Layer 3 of a small transformer language model trained on English Wikipedia (9 layers, counted from 0, width 128).
Take only the direct path to the model's output, skipping the later layers: a vector added to the residual stream pushes a token's score in proportion to its dot product with that token's output vector.

Output vectors of the tokens that the questions are about. A number n stands for n times 0.014.
"inning": 35 -28 -11 -24 -41 74 -40 9 -7 14 71 12 21 72 44 63 -47 9 -38 -13 76 23 -40 -8 -6 30 31 21 44 0 -9 -14 1 30 15 28 37 -31 1 9 -34 -41 -20 -30 5 -3 -87 17 7 -52 12 -13 43 -20 55 -69 7 -26 22 22 -7 -46 -49 -8 1 -21 10 -52 -34 4 -11 10 54 3 47 -44 10 -43 32 -53 34 -22 11 58 76 36 13 -23 14 -6 -37 -19 -64 25 23 22 1 -27 -15 -45 -39 1 -5 -9 15 2 -19 13 28 -33 26 13 9 -19 22 8 -2 -4 1 24 -32 -22 -35 9 7 -4 14 -36
" information": -8 -30 36 -25 21 -23 -21 21 -37 18 14 9 23 22 17 -12 -9 -20 -5 14 16 20 -7 31 31 -26 24 -3 54 27 38 -24 4 42 20 -14 -10 23 -44 22 13 -13 4 -15 -12 52 14 57 8 -51 -21 27 37 -13 8 -40 -7 -28 1 2 -58 -80 -1 20 -39 1 -5 -42 22 3 -23 -10 65 66 -21 -89 -4 4 -8 -57 4 24 -33 24 43 21 -27 7 -34 32 -11 -8 35 -10 8 -10 26 51 -46 -6 -15 -41 12 -6 -33 40 59 19 -3 -48 0 -35 26 -32 15 -13 -51 20 10 14 -12 -39 12 40 -10 0 44 -59
"ary": 16 -37 -46 12 6 52 -7 -8 -25 17 89 -12 11 31 20 -17 6 3 9 -33 36 -6 -30 -11 11 54 34 22 5 13 51 15 9 23 14 -29 22 29 -13 -24 7 -22 -48 -12 7 21 8 -14 2 -21 -38 38 7 16 55 -7 -9 -22 28 -9 11 15 26 22 -33 -24 20 66 -36 1 -22 -5 -21 28 -10 -38 -1 -8 20 -11 38 26 7 12 -30 36 -3 -8 4 21 -6 -2 -2 10 13 -30 27 -46 -52 -56 -16 -38 -12 -1 -47 -18 0 -18 -16 -27 36 -47 16 -33 -6 2 -18 -10 -18 -20 57 -47 27 34 -28 4 3 -23
"out": 18 -28 -41 -43 -38 -35 15 -4 -5 22 -11 13 48 12 15 12 -28 4 29 50 29 -7 -30 7 -62 14 -5 0 57 28 31 -35 17 56 9 58 29 29 48 -32 -18 -31 -14 -26 -23 -3 18 -25 8 -34 -8 14 12 34 6 -9 -31 4 -1 16 31 -14 -8 -9 -8 -10 -27 -11 -25 6 4 -9 -4 31 -27 -37 -25 -45 -1 -43 25 -2 21 10 31 62 -8 -27 38 32 -10 -36 -31 25 9 -2 -52 -14 -34 -5 16 -44 15 -13 2 40 -39 13 -2 -30 33 6 17 -25 26 20 -41 -20 -6 31 -31 22 8 52 10 10 1 -4
"ively": 37 -28 41 -24 -7 23 7 16 -16 19 35 -44 0 44 38 -28 1 16 19 -6 69 -6 -67 20 28 43 -16 -51 44 41 9 3 27 59 37 -14 3 18 -44 75 -18 -53 15 3 45 29 -30 -18 3 -33 -28 12 0 -13 41 -31 -5 -48 13 32 0 -62 -45 18 17 -20 -28 -37 -58 7 -21 63 51 -41 -17 -37 -30 51 -24 -1 27 -8 14 -2 16 22 9 -6 23 16 23 -32 10 -13 15 -54 2 31 -55 -17 -23 3 51 -32 -6 11 46 -2 -15 -4 -27 -6 73 -28 26 -50 -74 35 -10 19 -10 -42 -40 -26 -20 -4 19 -6
" Sl": 37 -3 20 -16 -3 12 -23 1 -39 1 -17 -5 -1 35 32 -2 -2 -7 -35 -5 29 -13 22 13 19 24 -9 -11 6 23 -24 9 14 32 -3 -5 -43 11 -17 8 -2 -17 7 -20 -2 15 -12 -17 9 -54 18 -1 18 -38 25 -25 -1 -10 2 29 -22 -29 1 2 -4 -20 -1 -11 -24 6 -40 -9 -17 4 21 -15 -6 2 -17 10 47 -18 -12 12 24 27 -12 -32 14 1 -30 4 -8 16 7 25 6 27 -38 -27 4 7 25 -4 53 23 -25 -5 -5 10 5 -18 2 -3 16 -17 6 -10 -7 36 31 -5 -22 3 3 19 19 8
"ce": -32 -5 -13 4 7 13 -3 -15 -51 -7 4 -1 -43 -73 -1 13 -52 -35 -3 43 39 -11 -28 27 41 -3 44 -32 45 7 67 14 9 15 24 59 -32 52 -29 -41 -20 0 2 -16 -58 18 9 15 7 -33 47 13 30 -16 -31 -32 4 -4 24 4 10 -19 -9 6 -4 -4 -1 -22 0 4 3 21 5 27 10 -54 27 -35 -25 -34 -15 15 -13 32 -34 8 -26 -38 29 26 -38 22 14 26 22 28 -28 33 -22 -14 -1 1 53 -18 -24 4 21 31 -36 2 -50 -34 20 -15 25 9 41 24 15 15 53 -12 1 -5 4 -28 39 -43
"ones": 4 -45 45 3 -18 31 -19 9 -20 40 4 -30 2 36 -10 66 -16 -6 -38 8 47 -6 -10 -18 -16 18 28 -60 30 -5 11 5 -4 21 41 -17 -4 14 -15 -20 55 22 -39 11 7 -8 -57 27 4 9 18 -18 2 -9 17 21 -12 -43 10 41 15 -30 3 -15 -30 17 30 -3 -20 6 -23 25 3 13 -14 -67 -19 13 -22 5 16 31 32 13 51 -16 -34 25 4 44 10 6 17 27 32 -8 10 18 -73 -39 -2 -38 24 -3 -33 49 48 10 38 -22 -17 -51 9 -63 -41 -45 15 -4 -28 10 -1 -4 -27 23 -6 -20 21 -39
" time": 24 -13 23 -15 -8 38 -12 -8 -19 55 30 1 31 9 -13 17 -25 27 -33 18 -2 -19 26 44 -15 45 12 -36 62 54 7 -37 -26 38 -6 18 61 -25 -66 16 -38 3 -14 -41 -3 -37 -29 28 -3 -24 -8 0 -15 14 30 -24 11 -11 25 42 -26 -48 -37 -13 -23 -2 20 -15 14 9 -30 12 26 11 -18 -92 10 -9 -9 -29 -1 45 16 -5 0 2 6 -22 44 32 6 11 -7 -12 36 6 28 6 -56 -28 -22 -33 32 -26 39 18 -10 3 8 -26 20 22 46 -22 -15 46 26 6 -43 -42 3 6 -29 -6 0 -6 -4 -31
" published": -19 -45 40 -35 -13 8 16 -27 -5 52 39 -13 5 49 24 17 -31 -34 -9 -2 18 14 -26 9 21 48 -17 10 -3 -8 24 5 41 42 48 -14 30 24 -34 18 -27 -28 -23 -9 -18 38 -24 10 6 0 55 5 11 9 6 -78 16 13 -1 33 -20 -62 -18 -10 -17 -29 2 -52 -24 4 -7 -4 33 -16 27 -31 -31 14 12 -60 11 -12 -4 4 38 20 34 10 20 33 4 -18 -55 17 -3 -2 -22 14 -61 -38 -22 -2 -8 11 -29 23 17 -4 54 -37 25 4 43 9 -22 -15 12 60 -39 20 32 -22 -21 -22 4 -9 25 -50
" could": -8 -33 -19 -31 -14 27 3 10 -66 10 18 -16 -6 60 16 2 -51 5 19 11 21 -9 -7 41 4 51 44 -8 38 31 -2 -20 37 11 12 -8 22 26 -29 4 10 -24 -16 11 7 -8 -63 -1 3 18 -23 14 27 21 -17 -44 -5 -11 5 -2 -7 -24 -54 -6 -16 -10 -30 -29 -25 2 -25 -16 16 34 -22 -56 -1 -6 2 -18 23 11 21 2 55 12 5 30 2 -8 11 4 -11 -18 20 27 9 -5 -26 -29 22 6 20 -3 1 7 2 -11 0 -42 -47 4 54 -14 -26 -33 4 37 5 60 41 2 4 1 -2 -17 17 -38

Each question shows what one neuron of this layer's MLP adds at an activation of 1. A number n stands for n times 0.0029.

n57: -8 2 5 -2 -33 -14 -8 28 4 -19 -3 -16 -12 -9 -12 -1 13 -19 1 8 5 15 -20 -16 31 -13 -27 -6 20 15 6 8 4 11 15 -13 -28 -28 20 2 0 0 11 -3 -25 18 -10 0 -19 15 -12 12 19 15 16 14 -10 30 3 -13 0 2 -3 16 -13 15 -8 9 8 2 -19 5 3 7 19 -1 1 12 16 0 -18 -2 9 1 21 7 16 -7 3 7 -6 -10 2 16 -2 0 7 -8 12 15 -2 3 -18 -12 -14 0 -5 -7 19 -1 1 -18 -6 -20 15 5 -13 -23 -10 -2 -10 -5 2 -4 6 0 6 1
Pushed up most: " information"

n481: -4 -5 8 -2 27 -14 12 -5 -20 -1 -10 -24 -1 2 -2 -13 25 -15 16 -19 22 -29 26 -14 0 -5 8 -12 -16 -10 -34 53 4 -14 -10 -9 7 -32 21 27 15 11 5 -40 -4 -3 7 0 3 -15 23 3 3 -34 12 6 -9 -17 5 7 26 -15 0 17 -7 -26 8 5 -9 8 -18 -14 -12 1 4 15 33 -20 10 2 -6 19 -19 15 -33 -21 -13 26 -11 -4 18 16 1 -3 8 18 10 -18 23 -14 4 0 -12 7 -11 -9 34 7 8 -9 -5 4 -26 -1 1 9 -4 -25 9 24 1 0 0 -5 5 24 27 0
Pushed up most: " Sl"

n106: 3 0 1 15 9 4 -6 -12 -6 11 -2 2 10 -2 2 24 2 -4 -2 7 -20 -6 8 -2 -2 1 -17 4 -5 7 13 -22 22 19 -15 -8 37 1 5 -10 -29 -20 8 0 12 7 13 32 -18 -20 -4 -4 -3 -1 -2 -3 -6 -5 -18 19 -4 23 22 0 10 22 -27 -4 -4 -29 -2 -12 -6 2 2 2 -8 15 5 21 -10 -16 -9 7 -8 15 32 4 25 9 -11 23 -21 -10 -4 0 17 4 -2 -15 6 2 -8 13 7 1 -13 -10 2 -4 -11 -14 23 3 17 -12 -14 20 -14 -13 2 -4 -22 -24 -8 -12 26 -11
Which of these tokens does it push down most? "ones"

n452: -9 -17 30 -37 14 -23 7 2 4 -11 8 15 15 14 -9 -13 7 10 30 -5 -26 -16 14 -11 8 -21 -6 29 1 0 1 -6 5 -2 -2 18 9 36 8 21 24 -4 -36 3 -2 -21 11 -1 -2 1 7 19 3 -27 10 -1 -11 20 9 -14 -23 -40 33 28 -22 1 -4 13 32 1 33 -15 4 25 14 1 13 1 -12 -9 -13 4 -6 -10 -34 -18 -31 8 -20 -3 25 34 3 -15 -11 19 -21 29 -4 10 -3 -38 -10 6 -11 -9 28 16 10 -20 43 -12 -10 -11 25 -10 0 -3 12 -24 -21 26 -29 -13 -11 -28 7 -1
Pushed up most: " information"

n289: -3 15 15 11 -10 -25 4 -19 -7 -12 -13 -19 13 -17 -12 -13 -25 17 -4 -1 -8 12 -23 -22 -9 -14 -16 11 57 10 8 37 -3 -16 -22 -11 -1 -1 11 -5 18 12 13 -20 1 8 13 -11 -6 -27 -8 -24 7 -8 6 18 1 35 -19 0 -7 -5 -4 7 -5 20 5 12 44 -15 -12 32 -12 8 -19 6 8 -1 19 9 -18 -15 -10 19 9 15 -27 -17 3 -1 6 -8 0 23 0 24 -12 24 -17 19 -8 0 -4 -24 9 0 -4 0 -6 -8 19 -14 -20 9 1 21 -20 0 23 4 7 -15 -4 -3 -8 4 2 27
Pushed up most: "out"

n345: -23 -25 -7 23 -17 -6 13 -11 -8 -3 -22 5 2 5 0 14 -3 3 -16 16 3 -15 -26 -10 -35 -32 -3 11 26 14 8 16 28 14 7 6 -12 2 -10 -26 14 8 22 9 37 32 -4 32 4 -18 3 2 23 -8 9 30 8 -5 6 6 -18 8 -17 -7 -9 -8 -17 -35 -8 13 17 -4 -9 8 -6 -27 1 -7 3 -2 -8 15 -28 4 11 25 -1 -23 9 2 4 8 16 -10 1 32 -37 0 -25 -24 -6 -18 4 -5 -16 3 7 1 5 15 18 8 14 18 -13 24 3 -6 -7 39 -15 -7 -2 -6 2 -3 -13 -4
Pushed up most: "out"

n329: 0 1 -7 15 -20 6 -19 5 1 16 6 10 1 9 -17 9 -18 26 -2 12 -1 4 8 8 -12 4 -20 -11 -32 5 6 -2 18 -40 -10 -24 -12 7 -12 14 -10 -11 -5 20 -5 25 -12 5 -30 10 -22 -7 -5 -5 0 10 -15 10 2 -7 -2 -7 -18 0 -2 -13 22 7 17 10 -15 17 -3 -20 12 11 27 13 7 5 -12 -10 -2 2 -17 1 6 11 5 -1 15 -1 8 -31 31 4 -22 -10 -2 13 15 -10 13 -9 7 -26 3 16 0 17 -3 23 4 4 -4 1 10 18 7 -21 2 14 -36 17 -12 -22 -2 19
Pushed up most: " time"

n157: -2 -10 13 -30 9 17 2 -29 -11 13 -11 23 -9 -12 0 -1 45 6 22 -3 20 13 14 8 -6 25 -25 14 11 4 14 -22 -10 -8 -20 -1 11 -7 15 -4 -6 -10 -23 1 -6 -15 -5 14 -17 19 -18 27 -47 -17 2 6 18 -11 0 -9 -11 -11 6 -14 12 -25 -27 24 1 23 6 13 14 20 34 3 6 12 8 7 -14 10 -28 -6 16 -1 37 0 -16 -28 -10 13 5 -28 7 -6 -9 24 -19 14 -12 -7 22 -23 30 29 13 5 -3 -27 -1 -9 4 -5 9 21 3 14 9 -44 -19 29 15 -4 -9 -20 -31 -5
Pushed up most: " time"

n297: 11 7 -5 7 33 7 -7 -8 3 -20 7 -17 -7 -4 -7 15 5 4 -7 -12 -1 5 5 21 -11 4 -4 -20 4 11 -10 19 -14 -16 -12 -5 18 -4 3 -8 2 2 7 -10 -22 4 6 -13 -17 -18 -7 26 4 19 -5 -18 -24 0 0 8 2 20 24 4 -14 1 2 -8 -13 -12 13 6 8 1 3 17 -6 4 18 9 -4 -27 3 30 -8 -37 7 -2 -39 -5 25 2 -4 -3 5 -10 12 11 6 -12 -9 14 2 2 -4 15 -8 -2 28 -6 -12 12 8 4 8 -28 -28 -5 -2 3 31 -3 13 -17 16 -11 23 3
Which of these tokens does it push down most? "out"

n37: 2 -14 13 -4 26 8 -2 8 9 -14 5 -2 7 -32 -25 -20 27 -1 18 8 11 -5 0 -10 9 -23 7 -12 -5 20 -20 16 -4 7 7 -3 -10 12 8 -17 2 -30 -20 -11 -5 13 5 -15 12 -6 14 15 -10 -11 -10 25 -11 13 8 -4 -3 15 0 11 -14 -18 9 1 19 -14 8 -18 10 8 28 -10 0 7 -8 -21 44 19 -10 4 -13 -6 15 -7 0 -18 -16 -16 -14 -4 4 2 -10 1 14 18 23 13 -23 39 6 -4 10 -5 -12 -12 3 0 -10 4 11 -12 -20 -14 6 -7 10 -5 -3 -5 20 7 -20 7
Pushed up most: "ary"

n3: 15 7 -18 0 4 13 7 -18 -17 0 33 -17 1 -38 -26 -21 20 -29 -9 27 -15 7 -5 5 -9 6 -6 -3 14 0 1 22 -19 -23 3 10 14 -8 -13 8 -4 15 13 4 13 17 -17 -9 -25 -2 -15 7 25 3 -7 -12 27 -5 3 -11 11 -14 -12 1 -9 -6 -2 2 -13 -10 2 23 -1 18 9 20 18 -19 -2 9 -1 7 1 24 11 6 3 7 11 -23 15 2 1 -3 -6 -13 14 -14 1 8 24 -13 -20 22 5 16 6 -8 -22 -19 -15 20 -17 14 -20 -10 18 -10 -14 13 -8 26 -6 -2 6 -13 -11 22
Which of these tokens does it push down most? " information"

n27: 3 16 24 -29 18 18 19 7 12 -4 -15 -13 -15 -27 -24 -11 11 -2 19 7 -44 22 -10 -22 -6 -21 -1 21 -12 -2 22 3 6 -35 0 14 -11 -7 -47 18 -11 2 4 -11 -2 -11 10 0 -57 -11 7 18 -5 24 12 8 -15 15 6 -27 -5 14 -28 6 20 -5 3 12 -15 -19 19 -2 2 -12 23 18 -17 -21 13 -4 -19 18 -8 -3 -3 8 9 -34 8 32 -5 1 -2 -10 9 5 29 13 -42 5 13 21 -6 14 33 5 -2 19 -35 15 8 23 11 -18 16 -11 -5 -10 -8 8 -9 14 -8 19 -14 -13 13 4
Which two tokens does it push up most, strongest first? "ce", " time"

n12: 9 -11 19 -10 2 -13 7 9 17 19 22 13 -7 -1 3 4 -12 -1 3 -20 -13 -11 20 -20 -25 -24 -2 -14 10 -15 8 -35 -2 -8 -10 -12 13 11 -9 19 -22 -30 -5 -2 -1 1 -3 -21 -7 -29 -18 10 3 -26 23 21 -2 -7 -6 0 -2 -23 10 13 -4 -6 -14 -1 -3 4 33 -46 -9 -3 2 -29 41 0 12 6 -27 17 6 -15 -28 14 10 24 18 0 -11 11 10 0 23 3 32 6 9 15 3 14 27 -18 12 -7 22 -5 -18 5 4 7 24 14 8 4 -30 17 -15 -24 25 10 -6 24 13 -25 6 -14
Pushed up most: " time"

n484: 1 -21 6 22 14 20 -26 -19 -7 -9 11 32 -3 14 1 1 10 4 2 -5 0 -8 -3 -6 -15 -1 -7 11 3 -11 13 -27 14 4 8 16 16 -10 -16 0 -12 5 6 -5 -24 -4 6 -3 4 3 2 11 -45 -25 -24 10 3 12 34 -1 -14 6 1 -4 20 7 -25 2 14 -4 14 15 -6 -10 4 -14 1 -10 -18 17 12 2 -6 -2 -23 -11 15 -19 -17 8 8 -24 -10 -15 12 10 -11 11 14 3 -15 7 4 -9 -4 -18 21 7 -7 -9 21 11 8 -16 -7 13 -5 -11 -12 6 39 -17 3 -14 46 8 -23 5
Which three tokens does it push up most, strongest first? " time", "ce", "ary"

n405: 24 4 -23 -7 10 -19 56 -10 5 1 -1 18 2 -3 22 0 -22 -10 1 -8 -11 15 4 -4 7 7 18 15 23 -4 34 16 0 5 -9 8 -11 21 2 -17 -44 -24 -29 -15 -28 -17 1 -10 11 8 0 -1 -3 30 11 2 13 6 -27 -31 -8 -13 12 -18 15 5 -10 11 0 3 5 20 12 6 -13 10 12 -22 2 7 -5 -30 10 -10 -8 21 32 -7 -10 14 2 14 1 18 -5 15 -26 -7 -39 -17 -5 -13 32 8 -16 -18 0 -1 -27 -11 8 11 21 -15 3 2 -20 -10 6 4 -2 -9 29 3 3 5 14 1
Which of these tokens does it push down most? "ones"

n435: 8 17 -1 29 1 -11 -12 -1 -27 -44 -11 -17 4 2 5 0 -14 8 -30 0 16 -16 7 0 8 3 -6 -18 9 -8 5 24 12 7 5 -4 -14 23 3 9 -22 -9 8 32 5 24 -35 31 11 23 -5 -28 6 7 -1 -11 9 -6 5 4 18 5 6 -9 8 0 14 -5 0 -20 20 0 -13 -18 -3 -3 0 -5 -2 23 -4 0 14 6 9 -26 0 6 -1 2 16 0 6 19 -15 33 -16 3 -41 -22 -4 3 -15 -19 -18 15 -22 -13 -11 1 20 -12 12 10 19 4 21 -8 -53 10 25 -9 6 41 9 -1 -29 -10
Pushed up most: "ones"

n108: 5 -4 11 -7 -16 -14 14 -18 11 -17 10 5 5 -9 7 -5 -19 -4 1 5 -31 -4 -13 9 -18 10 -24 21 4 27 6 -19 -7 8 13 -5 -18 8 -15 3 -21 25 9 -16 -1 -24 4 -8 7 10 19 -5 21 5 -3 32 -19 11 6 -2 -19 1 -26 -1 -19 0 5 -6 6 -26 16 -7 22 12 17 -17 -23 -14 -5 22 0 -2 11 24 -32 -13 10 10 17 4 14 -10 17 3 12 -15 18 16 14 -16 3 25 -12 -14 12 -17 7 23 -28 -15 12 -12 9 8 6 -12 -12 -30 11 13 8 -16 35 9 -2 5 -21 7
Which of these tokens does it push down most? "ones"

n327: -5 -5 -22 -7 -7 12 20 -7 -24 22 13 -5 23 7 -24 58 18 0 -8 -32 10 41 0 16 -14 -29 19 5 -20 23 -38 -3 29 -17 2 -15 2 9 -17 7 26 14 -8 9 -8 0 6 12 17 21 5 -17 -29 4 -10 -4 6 13 9 -4 -23 5 19 -47 -2 -4 -9 -2 -4 3 -9 26 23 6 -2 16 6 -11 4 0 -7 35 -16 -6 -18 -18 10 -4 18 8 -12 9 -7 -25 14 -41 -41 4 -4 8 -32 17 4 13 -17 -2 19 28 4 4 -8 -49 8 -28 -8 4 -20 18 2 26 -1 -21 -10 4 15 17 5 -12
Pushed up most: "ones"